Layer 6 of a small transformer language model trained on English Wikipedia (10 layers, counted from 0, width 96).
A neuron's activation on a vector x is SiLU(gate . x) times (in . x), where the dot is the dot product.

Input weights of the MLP neurons that the questions are about. A number n stands for (n - 128) times 0.0047.
n37 gate: 129, 167, 175, 125, 96, 91, 135, 192, 114, 136, 158, 171, 111, 125, 142, 169, 142, 138, 101, 105, 85, 115, 167, 148, 81, 128, 93, 123, 170, 138, 144, 127, 139, 146, 153, 88, 123, 155, 162, 95, 169, 97, 100, 82, 112, 87, 120, 122, 92, 116, 121, 177, 119, 152, 104, 190, 117, 145, 126, 162, 114, 157, 146, 98, 167, 114, 139, 86, 163, 108, 170, 108, 97, 137, 163, 121, 138, 143, 70, 132, 146, 94, 100, 158, 145, 136, 157, 146, 132, 97, 170, 162, 156, 122, 106, 129
n94 gate: 100, 104, 117, 154, 199, 80, 116, 184, 119, 167, 160, 182, 167, 106, 160, 168, 96, 166, 153, 130, 125, 152, 133, 102, 105, 129, 180, 150, 138, 126, 107, 117, 143, 102, 114, 108, 83, 165, 79, 123, 194, 151, 145, 173, 125, 178, 141, 187, 161, 145, 127, 143, 97, 177, 198, 183, 90, 161, 70, 120, 151, 137, 123, 61, 150, 119, 153, 114, 174, 141, 146, 160, 105, 118, 116, 106, 101, 160, 165, 143, 123, 137, 95, 172, 132, 140, 153, 132, 165, 100, 125, 141, 164, 139, 139, 109
n173 gate: 107, 160, 124, 111, 89, 119, 147, 129, 134, 128, 133, 181, 142, 90, 129, 169, 150, 88, 106, 121, 156, 128, 150, 136, 76, 156, 152, 165, 136, 132, 121, 142, 115, 126, 110, 154, 122, 150, 127, 125, 119, 170, 112, 75, 137, 98, 150, 98, 102, 118, 134, 123, 147, 120, 123, 154, 137, 156, 100, 134, 136, 164, 95, 93, 158, 100, 131, 68, 145, 106, 175, 169, 103, 88, 145, 138, 128, 150, 53, 111, 153, 125, 173, 147, 155, 142, 179, 110, 110, 159, 95, 109, 139, 68, 150, 118
n184 gate: 138, 152, 135, 141, 249, 128, 152, 151, 134, 153, 119, 155, 163, 86, 102, 89, 69, 131, 138, 118, 132, 150, 116, 126, 153, 139, 146, 141, 167, 146, 181, 140, 127, 92, 166, 126, 80, 159, 88, 110, 108, 102, 156, 140, 123, 163, 132, 139, 135, 138, 119, 172, 140, 199, 106, 166, 123, 151, 114, 126, 134, 159, 131, 123, 107, 126, 187, 145, 120, 118, 90, 119, 144, 84, 128, 141, 120, 101, 99, 132, 105, 95, 128, 136, 125, 145, 133, 139, 141, 77, 91, 173, 95, 117, 139, 115
n208 gate: 83, 109, 125, 109, 109, 127, 105, 168, 97, 143, 143, 158, 130, 123, 165, 95, 139, 129, 133, 106, 151, 116, 112, 79, 89, 127, 183, 112, 131, 100, 128, 148, 73, 157, 146, 106, 92, 158, 101, 173, 117, 104, 104, 146, 152, 147, 130, 144, 110, 106, 157, 154, 132, 152, 124, 139, 117, 89, 77, 118, 91, 112, 168, 137, 112, 123, 109, 154, 125, 169, 131, 140, 147, 121, 152, 112, 121, 109, 137, 142, 108, 115, 113, 159, 118, 115, 138, 174, 165, 147, 196, 101, 122, 127, 205, 164
n217 gate: 119, 80, 165, 138, 101, 129, 166, 142, 115, 182, 95, 130, 171, 136, 123, 136, 135, 106, 155, 137, 127, 115, 126, 148, 119, 122, 156, 145, 183, 128, 112, 175, 136, 114, 118, 111, 136, 143, 128, 122, 87, 145, 149, 126, 133, 172, 98, 103, 101, 131, 100, 135, 123, 146, 167, 93, 108, 114, 136, 97, 136, 119, 141, 116, 124, 134, 201, 176, 109, 99, 128, 135, 144, 73, 108, 108, 125, 164, 95, 122, 77, 145, 105, 139, 192, 175, 170, 163, 132, 99, 101, 126, 90, 142, 123, 165
n233 gate: 131, 106, 147, 155, 132, 91, 147, 119, 85, 133, 137, 129, 142, 85, 165, 129, 98, 122, 125, 141, 176, 120, 125, 145, 137, 133, 175, 114, 172, 126, 178, 177, 150, 137, 118, 133, 137, 127, 116, 158, 152, 103, 106, 167, 112, 135, 135, 143, 109, 129, 149, 141, 97, 113, 157, 147, 98, 112, 103, 170, 120, 142, 110, 115, 139, 110, 157, 144, 215, 156, 129, 172, 141, 121, 177, 102, 131, 143, 96, 147, 160, 120, 94, 98, 105, 100, 110, 137, 141, 142, 137, 157, 196, 74, 139, 149
n266 gate: 111, 137, 140, 141, 133, 108, 131, 102, 114, 144, 107, 118, 123, 85, 181, 100, 139, 61, 134, 113, 133, 102, 101, 107, 134, 113, 152, 156, 149, 135, 152, 102, 138, 167, 137, 137, 75, 156, 173, 85, 142, 149, 116, 71, 183, 134, 142, 88, 194, 162, 144, 187, 73, 152, 140, 148, 123, 110, 143, 92, 116, 126, 146, 142, 120, 118, 149, 155, 145, 161, 140, 115, 128, 145, 145, 94, 45, 126, 99, 102, 138, 94, 104, 147, 154, 166, 127, 179, 123, 131, 167, 78, 166, 103, 165, 99
n306 gate: 133, 97, 120, 127, 153, 153, 135, 146, 143, 121, 69, 122, 110, 59, 151, 90, 123, 152, 119, 111, 151, 147, 131, 159, 132, 164, 134, 137, 97, 119, 145, 136, 121, 99, 132, 144, 82, 133, 105, 99, 111, 142, 126, 121, 158, 160, 169, 136, 116, 104, 135, 177, 99, 115, 141, 111, 132, 136, 103, 143, 101, 137, 174, 166, 146, 67, 196, 127, 147, 88, 99, 130, 105, 134, 130, 99, 137, 106, 122, 83, 137, 116, 141, 116, 136, 154, 146, 152, 152, 182, 112, 162, 141, 150, 128, 96
n314 gate: 113, 123, 103, 128, 100, 127, 91, 148, 134, 88, 134, 123, 108, 165, 104, 126, 132, 102, 132, 114, 125, 132, 174, 107, 124, 98, 116, 115, 129, 103, 111, 84, 175, 141, 110, 126, 163, 114, 127, 127, 129, 114, 127, 138, 149, 121, 129, 109, 131, 116, 121, 127, 153, 111, 76, 100, 152, 95, 138, 113, 121, 118, 101, 143, 131, 161, 100, 136, 83, 152, 132, 111, 86, 138, 118, 166, 136, 120, 124, 86, 167, 145, 128, 68, 116, 135, 90, 109, 101, 129, 132, 151, 138, 151, 112, 153
n359 gate: 85, 151, 145, 128, 130, 106, 157, 138, 114, 105, 102, 89, 135, 141, 103, 123, 159, 83, 126, 140, 139, 115, 145, 149, 114, 122, 175, 137, 132, 103, 119, 119, 125, 159, 120, 93, 144, 122, 126, 136, 88, 118, 115, 74, 79, 192, 119, 100, 112, 217, 130, 121, 98, 137, 131, 138, 105, 104, 117, 163, 128, 143, 138, 120, 121, 106, 143, 90, 125, 198, 129, 129, 121, 95, 145, 114, 108, 180, 107, 125, 148, 154, 122, 175, 153, 132, 114, 135, 75, 137, 61, 116, 206, 93, 155, 132
n374 gate: 163, 63, 145, 109, 183, 110, 123, 134, 112, 143, 138, 101, 101, 157, 161, 105, 161, 148, 121, 89, 142, 143, 143, 136, 77, 89, 118, 150, 91, 116, 139, 163, 154, 99, 73, 145, 147, 157, 101, 122, 119, 142, 136, 94, 130, 135, 139, 146, 111, 108, 147, 68, 143, 148, 140, 128, 136, 147, 150, 156, 155, 156, 99, 99, 147, 135, 125, 137, 150, 134, 90, 124, 130, 131, 126, 97, 129, 122, 138, 149, 92, 114, 127, 143, 130, 98, 126, 120, 128, 134, 104, 115, 175, 152, 111, 88
n37 in: 177, 219, 191, 127, 119, 83, 161, 163, 89, 111, 115, 153, 80, 155, 145, 173, 117, 126, 76, 103, 120, 127, 111, 138, 130, 127, 95, 86, 128, 106, 127, 137, 139, 171, 137, 141, 151, 139, 119, 87, 81, 108, 106, 119, 103, 81, 145, 168, 108, 153, 110, 179, 147, 160, 98, 138, 133, 108, 137, 171, 136, 131, 112, 141, 136, 129, 131, 116, 184, 169, 108, 79, 104, 138, 177, 124, 131, 99, 94, 140, 140, 149, 113, 142, 95, 164, 108, 163, 175, 58, 109, 134, 149, 134, 179, 87
n94 in: 203, 197, 133, 97, 178, 100, 159, 178, 136, 160, 159, 150, 148, 139, 146, 80, 83, 158, 123, 122, 80, 108, 141, 114, 161, 117, 101, 148, 183, 143, 121, 120, 92, 84, 160, 129, 104, 217, 62, 146, 136, 116, 130, 123, 110, 137, 173, 172, 156, 95, 121, 160, 98, 173, 106, 123, 183, 64, 93, 140, 130, 101, 145, 145, 151, 99, 57, 119, 116, 192, 107, 193, 133, 78, 197, 82, 97, 135, 168, 175, 135, 52, 140, 157, 113, 149, 100, 118, 139, 130, 154, 100, 139, 138, 223, 154
n173 in: 85, 186, 70, 103, 85, 113, 133, 87, 176, 134, 164, 191, 93, 162, 82, 153, 160, 96, 182, 110, 95, 91, 178, 124, 143, 143, 141, 164, 191, 129, 93, 104, 111, 106, 127, 130, 120, 159, 124, 171, 46, 123, 109, 98, 113, 189, 115, 116, 92, 121, 133, 181, 149, 133, 101, 99, 132, 138, 108, 121, 121, 76, 107, 153, 129, 107, 144, 157, 89, 120, 197, 140, 158, 91, 168, 133, 113, 149, 121, 147, 143, 91, 150, 141, 120, 142, 130, 73, 88, 135, 103, 129, 191, 130, 86, 141
n184 in: 145, 160, 113, 125, 130, 127, 79, 123, 122, 147, 148, 169, 125, 190, 108, 136, 163, 104, 150, 146, 129, 152, 77, 135, 128, 138, 160, 130, 124, 93, 132, 115, 130, 153, 128, 123, 139, 81, 151, 138, 96, 182, 147, 128, 113, 96, 154, 142, 159, 122, 137, 134, 127, 103, 147, 84, 110, 125, 130, 99, 120, 117, 122, 142, 134, 144, 59, 163, 126, 85, 138, 90, 87, 172, 113, 116, 107, 135, 77, 121, 208, 164, 122, 131, 139, 154, 128, 137, 133, 119, 158, 136, 99, 154, 174, 144
n208 in: 159, 106, 163, 126, 168, 116, 143, 137, 136, 147, 164, 91, 126, 115, 186, 84, 185, 152, 104, 99, 162, 101, 117, 170, 146, 118, 130, 117, 169, 60, 93, 152, 96, 159, 109, 104, 101, 135, 101, 112, 116, 145, 146, 108, 152, 157, 137, 107, 97, 137, 151, 113, 78, 164, 120, 148, 156, 130, 111, 134, 132, 134, 133, 157, 149, 118, 150, 124, 118, 144, 141, 158, 141, 107, 133, 142, 93, 101, 132, 145, 115, 132, 159, 93, 156, 136, 138, 119, 141, 164, 147, 107, 140, 160, 124, 129
n217 in: 67, 61, 120, 105, 45, 185, 162, 120, 123, 114, 174, 139, 157, 149, 89, 120, 105, 61, 130, 50, 120, 114, 143, 179, 134, 131, 97, 121, 155, 121, 117, 162, 104, 132, 121, 97, 160, 179, 96, 205, 136, 119, 101, 149, 123, 112, 81, 97, 88, 73, 133, 170, 87, 136, 135, 141, 116, 115, 125, 105, 115, 117, 46, 129, 136, 132, 163, 143, 112, 79, 126, 113, 148, 100, 142, 104, 108, 121, 133, 137, 120, 124, 126, 115, 149, 111, 135, 182, 79, 105, 131, 138, 107, 125, 116, 148
n233 in: 101, 103, 122, 149, 137, 131, 62, 119, 126, 70, 101, 120, 143, 120, 126, 142, 171, 125, 129, 159, 95, 140, 103, 98, 89, 98, 137, 170, 170, 67, 108, 93, 169, 71, 106, 141, 141, 172, 119, 158, 110, 108, 109, 117, 126, 109, 146, 156, 131, 142, 110, 134, 86, 63, 77, 114, 98, 129, 95, 159, 148, 120, 113, 122, 130, 167, 129, 168, 152, 121, 178, 157, 112, 138, 158, 137, 102, 130, 146, 166, 118, 135, 97, 128, 127, 98, 126, 149, 143, 157, 103, 130, 115, 133, 153, 159
n266 in: 84, 99, 129, 129, 98, 120, 155, 157, 134, 122, 110, 84, 189, 145, 124, 119, 137, 137, 156, 116, 190, 141, 167, 72, 141, 115, 145, 117, 143, 165, 123, 133, 113, 146, 92, 136, 121, 212, 61, 113, 108, 106, 121, 130, 122, 168, 106, 148, 113, 183, 167, 138, 132, 160, 131, 95, 134, 147, 125, 134, 156, 91, 131, 98, 126, 136, 73, 136, 109, 100, 163, 186, 149, 134, 166, 138, 105, 103, 82, 156, 84, 104, 95, 68, 109, 132, 107, 156, 127, 137, 75, 152, 86, 72, 152, 174
n306 in: 151, 129, 84, 117, 123, 163, 68, 125, 186, 80, 197, 184, 103, 124, 105, 157, 93, 134, 136, 189, 114, 198, 145, 107, 142, 98, 153, 135, 105, 134, 151, 100, 174, 101, 145, 111, 123, 178, 106, 146, 135, 134, 118, 109, 157, 120, 145, 149, 90, 73, 152, 149, 171, 131, 171, 98, 98, 106, 137, 115, 128, 86, 164, 124, 113, 102, 167, 141, 158, 84, 84, 119, 108, 126, 93, 169, 140, 160, 78, 126, 158, 164, 107, 89, 82, 132, 97, 101, 169, 125, 172, 122, 127, 209, 117, 109
n314 in: 106, 132, 102, 129, 121, 112, 108, 141, 117, 99, 138, 111, 126, 173, 118, 142, 127, 112, 116, 106, 123, 140, 140, 131, 121, 105, 121, 132, 157, 136, 107, 102, 182, 118, 121, 110, 141, 131, 137, 147, 137, 109, 115, 131, 149, 136, 133, 111, 127, 123, 108, 99, 158, 114, 90, 104, 157, 113, 138, 108, 112, 116, 119, 112, 124, 140, 106, 157, 73, 173, 125, 118, 110, 129, 128, 146, 162, 119, 135, 83, 148, 128, 154, 100, 91, 156, 80, 123, 126, 143, 156, 148, 137, 142, 109, 157
n359 in: 148, 86, 96, 80, 142, 164, 161, 133, 122, 114, 106, 117, 120, 142, 118, 102, 150, 108, 142, 119, 95, 118, 97, 105, 160, 154, 175, 107, 136, 114, 103, 143, 122, 118, 103, 111, 118, 130, 107, 140, 105, 136, 105, 94, 79, 171, 89, 114, 120, 146, 153, 113, 143, 111, 113, 128, 95, 108, 140, 48, 128, 99, 113, 113, 124, 106, 137, 103, 112, 171, 193, 78, 104, 152, 63, 102, 102, 180, 87, 149, 154, 120, 149, 100, 160, 106, 131, 131, 119, 120, 102, 140, 92, 148, 193, 149
n374 in: 142, 79, 147, 90, 156, 137, 135, 119, 126, 124, 155, 132, 122, 162, 160, 94, 136, 110, 144, 119, 133, 120, 141, 124, 72, 133, 106, 154, 131, 119, 118, 179, 140, 99, 95, 148, 151, 122, 101, 93, 150, 135, 109, 133, 105, 129, 139, 140, 136, 109, 151, 81, 136, 121, 150, 121, 141, 131, 145, 148, 146, 167, 146, 107, 125, 134, 127, 160, 137, 116, 106, 135, 126, 135, 128, 138, 151, 142, 140, 142, 78, 96, 107, 111, 120, 87, 110, 148, 140, 132, 123, 140, 131, 153, 97, 96

Each question shows a token from some text and the vector x that enters the MLP there. A number n stands for (n - 128) times 0.13.

"one": 140, 131, 128, 123, 123, 125, 136, 148, 149, 103, 148, 98, 140, 172, 124, 136, 139, 107, 126, 120, 115, 120, 113, 105, 135, 142, 140, 142, 142, 111, 98, 142, 147, 106, 137, 126, 130, 103, 132, 141, 106, 161, 108, 119, 92, 141, 128, 133, 105, 124, 108, 114, 159, 154, 120, 116, 154, 114, 152, 105, 120, 126, 113, 149, 111, 152, 139, 126, 131, 115, 122, 138, 133, 115, 124, 163, 135, 147, 101, 124, 110, 159, 95, 135, 114, 133, 90, 165, 139, 93, 106, 122, 112, 138, 125, 132
The most active neuron and its activation: n217, at about 20

"s that": 115, 119, 122, 129, 154, 113, 137, 134, 125, 129, 163, 134, 146, 119, 117, 126, 122, 97, 130, 116, 151, 115, 116, 110, 163, 126, 140, 141, 159, 116, 91, 101, 119, 132, 149, 124, 118, 131, 129, 142, 128, 115, 99, 114, 111, 145, 124, 138, 127, 148, 114, 141, 155, 159, 100, 120, 146, 118, 111, 120, 115, 98, 141, 169, 100, 141, 139, 123, 58, 140, 156, 94, 134, 121, 125, 142, 112, 97, 129, 175, 144, 150, 101, 165, 112, 148, 90, 153, 116, 92, 114, 119, 137, 123, 140, 111
The most active neuron and its activation: n359, at about 32

"86": 114, 112, 113, 137, 157, 131, 126, 135, 169, 103, 123, 120, 130, 109, 96, 145, 92, 126, 156, 138, 99, 145, 124, 136, 135, 138, 142, 124, 124, 102, 135, 114, 162, 130, 141, 142, 139, 152, 111, 120, 134, 140, 97, 111, 153, 120, 139, 156, 128, 121, 136, 149, 161, 123, 125, 110, 158, 132, 104, 135, 95, 109, 134, 95, 127, 135, 153, 126, 144, 122, 123, 109, 125, 134, 140, 130, 142, 127, 134, 76, 155, 148, 145, 120, 136, 116, 37, 114, 128, 127, 132, 123, 123, 152, 137, 117
The two highest activations, in order: n306, n314

" if": 110, 142, 97, 136, 137, 124, 135, 117, 144, 109, 159, 132, 140, 144, 129, 112, 119, 110, 156, 125, 138, 133, 141, 134, 144, 129, 136, 133, 161, 118, 97, 96, 130, 138, 178, 127, 109, 137, 120, 141, 126, 125, 111, 104, 100, 113, 127, 136, 134, 133, 126, 142, 139, 139, 108, 127, 136, 130, 120, 133, 120, 84, 140, 155, 97, 167, 134, 137, 80, 146, 132, 123, 108, 105, 134, 156, 112, 108, 137, 169, 157, 134, 115, 125, 116, 149, 116, 143, 138, 92, 116, 121, 119, 124, 142, 111
Which three neurons fire most, strongest first? n314, n184, n266

"ce": 137, 114, 130, 108, 152, 141, 100, 119, 127, 126, 128, 127, 129, 197, 126, 107, 126, 147, 136, 106, 125, 124, 127, 121, 150, 140, 118, 123, 94, 120, 69, 142, 149, 120, 121, 140, 134, 123, 136, 128, 119, 132, 112, 98, 105, 106, 128, 119, 139, 127, 126, 115, 148, 115, 140, 127, 116, 125, 165, 117, 143, 112, 130, 123, 99, 136, 123, 127, 105, 118, 125, 146, 126, 117, 115, 155, 133, 147, 111, 166, 144, 138, 117, 109, 131, 124, 96, 122, 132, 121, 92, 150, 131, 155, 145, 118
The neuron with the highest activation: n374

".": 173, 123, 113, 134, 140, 131, 137, 144, 109, 118, 148, 152, 133, 109, 93, 143, 110, 169, 98, 109, 121, 160, 123, 109, 134, 138, 156, 102, 144, 98, 140, 131, 119, 141, 203, 140, 139, 125, 108, 139, 111, 126, 115, 114, 106, 154, 130, 134, 153, 159, 126, 162, 146, 148, 110, 110, 158, 128, 145, 122, 135, 143, 118, 148, 97, 158, 139, 130, 62, 127, 97, 100, 127, 126, 135, 141, 137, 98, 133, 160, 110, 121, 121, 129, 149, 150, 66, 118, 167, 114, 122, 132, 107, 129, 131, 123
The neuron with the highest activation: n184

" wrote": 120, 133, 105, 132, 111, 111, 143, 121, 123, 128, 167, 149, 119, 127, 153, 133, 120, 134, 135, 119, 122, 123, 122, 126, 127, 111, 165, 128, 153, 90, 99, 112, 149, 152, 168, 143, 135, 126, 128, 159, 152, 129, 81, 109, 101, 118, 144, 128, 133, 142, 129, 152, 115, 157, 126, 125, 158, 100, 115, 145, 122, 123, 136, 147, 102, 166, 136, 136, 113, 131, 162, 115, 117, 117, 134, 170, 129, 148, 129, 172, 158, 149, 88, 125, 127, 135, 96, 126, 137, 128, 147, 124, 140, 121, 134, 115
The neuron with the highest activation: n37

"\n": 125, 81, 94, 140, 119, 116, 122, 110, 143, 108, 124, 153, 130, 65, 132, 132, 105, 167, 133, 114, 165, 122, 85, 137, 154, 128, 125, 83, 169, 100, 162, 113, 132, 123, 169, 104, 133, 120, 125, 166, 136, 87, 121, 105, 86, 129, 130, 106, 148, 154, 117, 160, 103, 155, 161, 120, 141, 126, 176, 155, 144, 126, 122, 158, 107, 148, 164, 155, 115, 120, 177, 126, 150, 134, 165, 183, 149, 92, 137, 155, 120, 174, 124, 117, 154, 122, 103, 109, 146, 140, 126, 98, 106, 98, 140, 49
The most active neuron and its activation: n233, at about 17

" (": 143, 134, 119, 113, 159, 118, 139, 124, 125, 129, 145, 133, 116, 110, 138, 73, 105, 136, 125, 129, 140, 142, 118, 137, 174, 124, 120, 133, 144, 103, 124, 122, 135, 131, 151, 102, 157, 125, 140, 129, 104, 110, 126, 119, 136, 92, 126, 117, 132, 107, 144, 161, 138, 101, 157, 101, 168, 136, 127, 119, 176, 126, 136, 173, 101, 109, 134, 139, 126, 120, 139, 103, 148, 134, 132, 160, 114, 129, 112, 152, 145, 133, 117, 137, 121, 131, 45, 109, 115, 129, 120, 133, 119, 128, 95, 108
The neuron with the highest activation: n184

" The": 124, 110, 112, 149, 129, 137, 149, 143, 140, 147, 144, 128, 134, 171, 125, 107, 100, 102, 106, 137, 156, 141, 138, 137, 127, 141, 143, 100, 119, 76, 135, 156, 134, 128, 142, 146, 145, 147, 104, 162, 138, 105, 85, 117, 101, 143, 130, 131, 121, 132, 98, 137, 137, 159, 106, 129, 144, 121, 93, 130, 148, 103, 109, 205, 95, 158, 134, 120, 81, 137, 165, 125, 108, 115, 117, 142, 116, 119, 132, 146, 153, 135, 118, 147, 119, 121, 102, 125, 112, 111, 123, 136, 133, 93, 113, 110
The neuron with the highest activation: n359

" life": 119, 127, 116, 117, 130, 114, 149, 131, 147, 94, 133, 143, 125, 155, 106, 119, 135, 135, 135, 128, 100, 134, 118, 98, 135, 109, 157, 108, 158, 104, 57, 138, 116, 133, 135, 116, 139, 95, 112, 136, 91, 128, 106, 132, 114, 108, 142, 116, 119, 148, 137, 167, 142, 135, 147, 124, 168, 120, 143, 129, 113, 129, 127, 150, 88, 179, 132, 136, 149, 135, 136, 127, 112, 123, 111, 147, 126, 124, 126, 145, 134, 160, 112, 142, 114, 128, 97, 125, 118, 103, 126, 153, 128, 130, 143, 114
The two highest activations, in order: n359, n314

" writ": 113, 145, 128, 130, 122, 113, 121, 138, 132, 114, 145, 149, 129, 116, 105, 146, 124, 160, 149, 147, 112, 116, 147, 116, 132, 108, 134, 132, 133, 108, 95, 123, 147, 131, 130, 144, 146, 136, 135, 153, 140, 122, 108, 121, 127, 108, 127, 132, 123, 121, 140, 142, 118, 130, 116, 127, 159, 119, 115, 147, 118, 137, 114, 166, 107, 177, 133, 153, 135, 119, 146, 109, 101, 126, 126, 174, 157, 130, 117, 165, 153, 151, 105, 118, 137, 126, 117, 104, 140, 115, 133, 128, 148, 118, 130, 116
Which three neurons fire most, strongest first? n37, n314, n233

"1": 133, 118, 138, 135, 127, 135, 113, 114, 136, 106, 138, 123, 142, 75, 138, 119, 109, 139, 113, 138, 105, 147, 155, 158, 138, 136, 122, 105, 148, 114, 95, 124, 158, 116, 137, 138, 156, 115, 112, 135, 126, 104, 117, 122, 116, 136, 129, 97, 144, 138, 132, 135, 133, 118, 142, 96, 161, 158, 115, 139, 116, 128, 170, 159, 111, 139, 120, 125, 112, 142, 151, 141, 116, 145, 137, 177, 135, 98, 141, 87, 127, 132, 102, 110, 115, 110, 65, 138, 119, 112, 110, 141, 153, 114, 129, 119
The neuron with the highest activation: n314

"\n\n": 136, 84, 84, 135, 107, 120, 142, 78, 146, 136, 137, 129, 127, 52, 133, 128, 107, 173, 101, 131, 151, 148, 72, 128, 120, 128, 145, 79, 152, 117, 180, 106, 105, 133, 147, 118, 158, 115, 117, 153, 121, 95, 95, 80, 93, 117, 147, 120, 163, 183, 147, 178, 120, 132, 183, 101, 159, 130, 181, 149, 150, 135, 143, 151, 108, 170, 149, 144, 118, 120, 184, 111, 151, 134, 149, 183, 138, 95, 135, 168, 115, 159, 113, 135, 154, 130, 100, 129, 118, 125, 152, 109, 118, 87, 145, 20
The neuron with the highest activation: n266

"\"": 140, 97, 115, 137, 114, 122, 142, 129, 120, 107, 145, 136, 129, 128, 127, 97, 110, 148, 121, 109, 161, 145, 107, 122, 162, 124, 151, 122, 146, 88, 131, 156, 124, 115, 143, 97, 123, 161, 97, 161, 151, 96, 126, 128, 109, 149, 137, 113, 114, 148, 133, 103, 112, 120, 133, 117, 149, 167, 109, 124, 148, 126, 87, 176, 110, 115, 139, 131, 112, 138, 172, 140, 157, 126, 127, 163, 151, 121, 156, 161, 141, 108, 122, 110, 138, 125, 92, 93, 156, 131, 125, 119, 125, 119, 130, 137
The neuron with the highest activation: n208

" War": 131, 114, 133, 112, 130, 127, 131, 107, 117, 89, 138, 127, 124, 141, 128, 110, 137, 158, 135, 146, 153, 125, 109, 116, 142, 115, 153, 99, 137, 117, 126, 116, 166, 118, 115, 137, 132, 110, 137, 117, 142, 128, 98, 152, 120, 126, 99, 128, 125, 144, 132, 135, 117, 105, 112, 112, 122, 147, 168, 144, 110, 117, 152, 158, 126, 176, 117, 120, 143, 126, 132, 127, 120, 112, 80, 172, 143, 131, 167, 148, 133, 153, 91, 147, 129, 98, 109, 99, 134, 132, 113, 160, 151, 116, 117, 135
The most active neuron and its activation: n233, at about 12

" career": 110, 145, 135, 117, 115, 115, 134, 125, 131, 109, 135, 146, 119, 156, 87, 121, 133, 141, 153, 137, 105, 131, 128, 94, 128, 137, 138, 112, 155, 118, 103, 122, 140, 136, 119, 110, 157, 97, 124, 133, 111, 122, 113, 129, 106, 114, 142, 131, 141, 140, 133, 143, 128, 147, 125, 117, 172, 127, 129, 123, 119, 128, 131, 136, 102, 155, 147, 157, 107, 136, 130, 118, 89, 121, 129, 154, 121, 122, 122, 141, 134, 175, 123, 130, 104, 116, 101, 138, 121, 96, 122, 139, 136, 113, 136, 102
The neuron with the highest activation: n314

" to": 113, 123, 105, 108, 87, 125, 154, 116, 140, 116, 152, 126, 112, 86, 104, 126, 143, 111, 136, 119, 152, 112, 125, 121, 144, 127, 139, 113, 130, 98, 123, 107, 129, 131, 144, 134, 134, 106, 128, 148, 123, 136, 107, 114, 125, 171, 120, 123, 167, 142, 166, 129, 145, 121, 139, 113, 119, 140, 115, 139, 134, 124, 173, 208, 112, 152, 144, 143, 73, 142, 142, 108, 125, 131, 131, 157, 122, 123, 115, 138, 151, 137, 119, 139, 125, 128, 114, 152, 118, 150, 144, 117, 108, 139, 130, 129
The most active neuron and its activation: n359, at about 19

"al": 141, 126, 110, 131, 125, 128, 98, 124, 129, 117, 142, 135, 140, 168, 155, 115, 130, 126, 130, 121, 104, 139, 117, 109, 142, 135, 111, 124, 109, 106, 108, 112, 139, 115, 122, 146, 139, 125, 134, 147, 144, 139, 111, 118, 128, 137, 134, 156, 162, 139, 134, 100, 130, 106, 117, 92, 156, 135, 120, 126, 133, 127, 135, 134, 104, 125, 133, 109, 124, 105, 136, 114, 148, 132, 120, 146, 142, 124, 158, 156, 128, 151, 132, 158, 124, 116, 84, 131, 164, 106, 124, 156, 122, 123, 128, 126
Which three neurons fire most, strongest first? n314, n374, n208

"ence": 123, 138, 122, 137, 130, 109, 121, 117, 125, 96, 148, 128, 127, 155, 93, 130, 144, 115, 130, 97, 123, 139, 105, 114, 143, 130, 145, 124, 159, 118, 76, 162, 150, 153, 117, 136, 157, 126, 118, 147, 122, 144, 96, 127, 85, 136, 124, 123, 140, 154, 113, 122, 131, 119, 131, 111, 141, 120, 133, 121, 167, 117, 85, 133, 106, 154, 142, 133, 86, 149, 127, 129, 132, 119, 133, 149, 135, 136, 132, 167, 141, 143, 107, 128, 117, 129, 110, 138, 121, 106, 116, 140, 119, 124, 137, 118
Which three neurons fire most, strongest first? n359, n314, n217

"==C": 137, 118, 85, 134, 87, 167, 122, 90, 119, 114, 148, 127, 131, 78, 153, 115, 133, 156, 155, 146, 187, 138, 114, 78, 127, 118, 147, 129, 134, 98, 101, 92, 131, 150, 118, 120, 175, 146, 137, 136, 134, 65, 132, 126, 127, 146, 141, 129, 132, 201, 142, 156, 143, 117, 127, 126, 149, 117, 127, 124, 117, 151, 143, 176, 110, 142, 138, 136, 114, 129, 120, 141, 134, 110, 138, 160, 136, 97, 121, 167, 154, 124, 122, 142, 133, 120, 105, 94, 120, 140, 110, 121, 123, 118, 114, 119
Which three neurons fire most, strongest first? n233, n208, n266

"'s": 157, 121, 142, 131, 115, 142, 135, 110, 143, 124, 145, 145, 119, 153, 141, 98, 125, 126, 112, 151, 122, 130, 102, 107, 135, 164, 122, 121, 125, 91, 109, 127, 164, 156, 116, 131, 142, 101, 119, 111, 110, 119, 136, 100, 123, 140, 150, 149, 147, 123, 119, 113, 101, 94, 108, 100, 143, 129, 138, 132, 184, 121, 138, 208, 114, 140, 155, 146, 104, 123, 150, 114, 118, 148, 113, 127, 134, 141, 109, 160, 151, 154, 135, 131, 126, 111, 93, 132, 134, 154, 119, 114, 124, 158, 134, 90
The neuron with the highest activation: n306

" caus": 119, 136, 109, 141, 123, 110, 129, 120, 117, 121, 156, 148, 139, 139, 109, 140, 129, 122, 141, 149, 107, 122, 123, 112, 138, 142, 141, 137, 154, 112, 104, 120, 148, 153, 131, 137, 122, 118, 115, 140, 153, 142, 97, 111, 117, 108, 135, 132, 159, 115, 165, 167, 141, 125, 110, 123, 148, 125, 135, 126, 105, 124, 97, 156, 106, 146, 126, 147, 130, 116, 154, 133, 112, 134, 142, 172, 120, 125, 128, 150, 166, 126, 137, 133, 113, 146, 110, 117, 130, 99, 135, 139, 136, 138, 128, 106
The neuron with the highest activation: n314

"B": 132, 96, 108, 133, 118, 133, 122, 102, 122, 115, 134, 141, 135, 127, 130, 122, 91, 114, 150, 135, 146, 146, 138, 100, 141, 119, 143, 116, 120, 102, 127, 130, 133, 114, 140, 130, 138, 148, 111, 157, 163, 90, 131, 123, 117, 143, 128, 123, 151, 123, 121, 150, 138, 126, 132, 105, 154, 138, 130, 123, 135, 123, 136, 161, 116, 126, 131, 117, 120, 134, 135, 128, 142, 127, 129, 161, 126, 120, 101, 166, 141, 169, 111, 142, 130, 133, 96, 133, 132, 113, 138, 124, 146, 119, 112, 149
The two highest activations, in order: n233, n314

"-": 136, 137, 114, 125, 134, 134, 133, 127, 120, 70, 144, 108, 112, 168, 146, 115, 142, 146, 150, 145, 140, 144, 127, 127, 152, 147, 106, 111, 112, 123, 132, 113, 114, 140, 126, 80, 125, 107, 126, 138, 126, 107, 107, 113, 136, 123, 141, 106, 110, 129, 137, 115, 126, 111, 143, 110, 157, 132, 136, 143, 133, 99, 129, 146, 126, 120, 129, 99, 124, 94, 127, 106, 112, 125, 116, 166, 123, 147, 123, 125, 125, 116, 141, 132, 138, 127, 81, 118, 107, 152, 140, 188, 105, 138, 123, 131
The neuron with the highest activation: n314